Layer 2 of a small transformer language model trained on English Wikipedia (8 layers, counted from 0, width 64).
Take only the direct path to the model's output, skipping the later layers: a vector added to the residual stream pushes a token's score in proportion to its dot product with that token's output vector.

Output vectors of the tokens that the questions are about. A number n stands for n times 0.024.
"s": 6 6 7 -4 15 -47 -50 -18 -16 31 17 -21 -31 -2 -8 22 35 3 4 -33 -31 27 10 20 14 -16 30 15 -28 -18 -11 20 -4 26 -12 -1 24 -11 -20 -11 19 8 1 -32 -33 23 -2 28 14 27 33 -7 -21 -42 -16 -11 20 7 -7 -41 7 46 -15 -17
"e": -22 4 14 6 -19 -29 -16 -11 -24 -4 36 35 -19 -25 2 -1 15 -33 -62 2 1 30 8 -4 19 9 -4 -20 28 1 -8 21 -39 17 -7 17 -14 19 -46 18 31 6 19 11 12 15 -1 12 1 14 -18 -21 19 -45 -33 -35 -1 -20 -22 2 8 27 14 31
"ry": 18 -4 10 7 -4 -27 13 -28 -4 18 2 -4 5 39 34 -1 -8 -5 -24 5 17 1 41 -37 -13 6 2 6 20 17 -27 32 -14 -2 -6 14 -7 -18 22 29 -36 -38 16 33 -8 12 -1 50 -1 -16 -23 8 -8 21 41 -3 -28 46 -10 8 7 15 -20 -6
"t": 5 5 12 -7 -14 -38 8 -4 28 -8 20 -33 -5 2 6 -1 24 3 -10 29 -14 23 39 16 9 16 23 -16 -11 27 23 25 -17 -14 -39 -9 -3 19 -14 -5 9 -8 -11 7 -27 7 0 -6 -2 21 -12 -11 -3 -22 -1 10 9 16 54 -36 24 6 -8 -31
"ually": 44 -42 35 -6 -30 20 18 0 -8 -4 -37 -64 -29 -16 26 -26 -38 5 49 -33 7 9 32 -26 12 95 6 4 -4 3 -7 15 36 14 29 -19 -7 -9 2 46 -17 -30 -38 -21 19 -21 2 -27 15 -5 54 18 2 27 16 69 6 0 -28 -5 -79 35 35 16
" second": 11 7 -27 22 -36 -23 -6 -3 7 -5 1 -7 4 10 22 -13 -5 -15 -23 5 -4 -16 10 8 -8 3 -12 0 -21 12 13 -14 4 -8 -4 -19 -13 14 -3 1 2 -1 1 -14 9 -6 3 -21 16 16 18 13 -25 -8 16 -8 -8 -2 -27 -3 -40 -36 35 30
"pite": 38 -19 -31 53 -57 15 25 -4 33 -36 -12 12 -6 -43 2 -24 14 -16 -28 16 35 -25 42 -52 -17 50 -35 3 -13 -19 32 11 -2 -21 47 0 35 -50 39 10 -60 -14 -1 -55 1 -17 6 -24 -30 20 -3 53 -13 27 11 56 -5 19 -24 -31 -9 5 57 35
"):": 9 33 2 21 21 -8 22 5 -33 -6 -56 -30 -26 36 -30 -18 6 -15 2 1 27 7 11 14 -20 16 4 36 6 -3 -16 11 -4 -10 22 -13 4 30 -7 -7 10 -17 -17 16 -19 5 2 -21 2 -6 -12 3 61 5 -4 21 -30 4 -35 11 -10 -9 -22 -7
";": -5 -3 24 -21 32 -27 13 -3 -39 16 -19 15 0 7 -38 14 -10 13 -2 2 -13 -5 2 -17 -33 9 17 -13 -29 16 -2 12 -33 -15 2 -10 -12 20 7 8 -8 -6 -27 -8 -13 -18 -3 2 32 7 26 -23 9 12 -7 -27 -2 -21 16 8 8 -2 -1 -17
"own": 37 -48 0 11 -34 -27 3 -15 4 -5 -29 -9 -3 1 -8 13 -13 -11 -21 29 4 15 5 21 15 26 9 -13 44 35 6 18 48 -14 -4 13 6 -21 -41 10 13 21 33 5 -13 13 4 21 10 -27 25 1 -5 39 18 -12 1 -13 -42 -33 -4 19 -23 -13
" Preceded": 26 4 -5 27 5 16 28 57 32 -43 -32 -22 -41 2 3 -40 10 20 -3 19 -9 -13 -20 -56 -23 16 22 22 13 -16 71 -6 18 -10 47 19 -19 -21 -1 52 -51 7 18 -16 -19 7 7 -33 23 -24 -11 36 12 9 11 52 5 -65 -4 -48 -20 -36 20 22
"eral": 8 -20 -9 11 -8 1 -10 44 -1 7 1 -1 -25 -4 18 5 -25 12 -7 35 10 -27 23 -46 -14 35 25 46 -14 -15 73 -23 24 -1 30 -12 2 10 -23 17 7 -10 18 -7 -20 33 3 -24 -1 1 8 22 -19 30 49 21 9 32 -2 -50 -2 22 9 24

Each question shows what one neuron of this layer's MLP adds at an activation of 1. A number n stands for n times 0.004.

n110: -13 6 -17 -20 -16 17 15 -7 -8 39 9 29 1 38 2 -37 -3 -52 -9 14 4 13 -13 29 10 -14 10 16 0 -8 4 -1 -14 -14 -1 25 -10 5 -40 15 19 47 8 21 -18 4 -45 5 -16 -6 -13 -28 -6 -22 26 -7 10 6 16 -11 16 13 23 -19
Which of these tokens does it push up most? "e"

n144: 25 -31 -48 18 -36 -37 16 3 3 -13 -4 -18 -6 -14 3 -11 -21 -3 15 6 13 1 8 11 19 17 -8 -24 13 -34 -19 7 23 11 25 -21 10 -15 33 2 2 31 4 -5 -28 -17 30 -9 56 5 -20 -41 21 16 15 -13 23 -21 11 -9 8 5 -5 -3
Which of these tokens does it push up most? "own"

n16: -15 -13 11 6 -13 -3 -6 -15 1 -9 19 -3 41 7 16 16 9 19 -2 -4 2 39 -40 -10 -4 -15 -9 -20 13 1 16 -8 4 -28 0 -18 25 -10 -9 -34 7 1 16 -55 11 18 24 0 1 -9 -23 8 31 -12 -19 9 -1 -10 8 -14 -29 36 9 40
Which two tokens does it push up most, strongest first? "e", "pite"

n25: 21 1 -2 -25 14 29 -7 -7 12 -2 -7 -10 -8 -4 13 7 -10 14 19 -16 20 11 -60 -32 -5 17 2 21 6 -1 7 41 6 -12 -31 -1 -8 -20 -14 -9 18 -33 -6 -1 11 -15 1 3 2 -19 -20 -15 -28 -29 1 -7 16 11 42 18 -45 -8 -3 3
Which of these tokens does it push down most? "pite"

n176: -36 -30 18 -41 -8 -2 -6 -32 47 -22 10 33 48 -11 15 37 -9 -2 8 -15 11 24 -19 -3 -34 -18 -17 -8 12 16 23 23 4 5 6 -9 9 4 4 39 5 15 5 -4 -17 -6 -23 6 -2 -26 1 27 10 -1 12 -11 -1 -17 -37 11 -10 21 6 4
Which of these tokens does it push down most? "):"

n179: 0 32 14 2 33 27 23 -2 36 12 -20 47 7 -8 -28 0 -11 -2 6 21 -11 1 -9 5 -15 -32 -16 0 6 -7 -2 15 1 12 -20 -16 27 31 20 22 -21 -27 3 -22 0 -11 -3 9 -44 30 10 30 -10 6 4 -10 -3 -5 9 23 10 -30 -24 -30
Which of these tokens does it push up most? ";"

n97: -1 -26 26 4 7 7 -10 -21 -6 30 -8 11 -16 15 -15 11 -13 -7 -5 3 -11 -19 26 21 -9 -42 10 14 -6 -36 36 -22 -9 -17 13 -19 20 -36 15 8 9 -30 -10 -2 8 -29 -5 -48 -10 -3 2 -24 -29 0 34 -2 -10 19 -5 -2 22 -9 5 6
Which of these tokens does it push up most? "eral"

n14: -17 11 -29 -39 -19 -39 -11 9 -3 14 6 5 -16 -2 25 -29 -1 15 -12 11 30 0 7 11 -42 8 3 -10 -11 -13 1 -20 12 5 -15 -20 -45 -29 11 3 -4 1 -9 27 -33 -8 -3 -4 44 22 -27 34 55 -8 14 4 -5 16 15 18 -11 -18 8 -4
Which of these tokens does it push down most? "own"

n188: 17 -12 20 -1 13 -11 27 4 -8 38 -14 1 -17 22 -3 -11 -47 -3 -3 28 -6 2 -14 -2 -21 26 -15 35 24 20 22 -31 9 29 -18 18 -11 13 43 19 -15 11 -16 3 -32 -6 -1 38 -34 34 -29 -2 -4 -10 21 6 15 -16 15 9 18 -21 0 -6
Which of these tokens does it push up most? "ry"

n12: -9 48 -26 16 21 18 6 -12 10 -47 -7 -13 10 28 -1 2 25 -19 -2 8 3 19 -23 12 -8 -8 33 -2 -16 -16 2 -28 6 -11 3 -6 23 44 -33 4 19 -11 -20 12 10 -16 9 11 5 -18 -32 -1 6 -6 -18 -1 -8 -7 2 -1 7 -16 15 8
Which of these tokens does it push up most? "):"

n26: 23 45 7 8 29 -38 6 -1 -2 25 9 -1 18 5 -12 6 13 -40 8 16 -4 27 -19 10 -21 35 -25 -6 8 -8 19 4 2 5 -2 43 20 23 11 9 -36 -7 -15 -6 22 4 -14 7 9 20 27 -3 -16 -14 2 36 12 19 -29 16 8 -26 -53 14
Which three tokens does it push up most, strongest first? "):", "ry", "s"

n70: -6 27 5 19 5 23 -25 -1 -17 -10 -32 8 35 27 21 9 -2 4 2 4 -18 -5 16 12 18 4 16 5 30 3 6 2 -2 15 -6 24 27 -6 -6 -26 6 7 -8 7 -6 -3 -15 9 7 1 -7 6 -21 2 -12 11 24 37 -4 16 -13 -10 -1 15
Which of these tokens does it push down most? " Preceded"

n94: -9 3 -9 15 3 0 -1 26 -5 -4 -17 25 12 -5 -9 -28 0 35 -8 -4 -6 1 20 12 -43 18 20 10 -30 6 32 7 31 32 -5 -20 -18 19 23 -19 -34 11 22 9 13 -53 17 -5 16 -1 -25 -23 8 16 15 11 -1 -41 0 22 -14 -36 15 -15
Which of these tokens does it push down most? "s"

n46: -28 -1 -37 -4 -17 8 -21 -22 4 -2 -40 -21 4 -16 15 -21 38 8 9 -20 -17 8 4 28 -2 -15 -26 4 35 44 -37 16 7 0 -15 -15 7 -17 13 19 -23 9 6 -23 -16 21 -35 25 -40 -15 26 11 6 -22 10 11 1 -13 16 27 -1 24 -12 3
Which of these tokens does it push down most? "eral"

n151: 6 21 -24 -5 -16 25 -25 -4 0 36 -7 18 -16 -20 4 -33 -1 -2 11 13 -2 5 10 12 16 6 21 -9 9 -13 1 -1 19 -28 3 -13 -16 4 -20 18 0 -15 -17 44 41 -25 -58 -10 -38 -3 -15 17 21 -5 19 -12 -8 -9 -7 4 20 -9 -14 -35
Which of these tokens does it push up most? "):"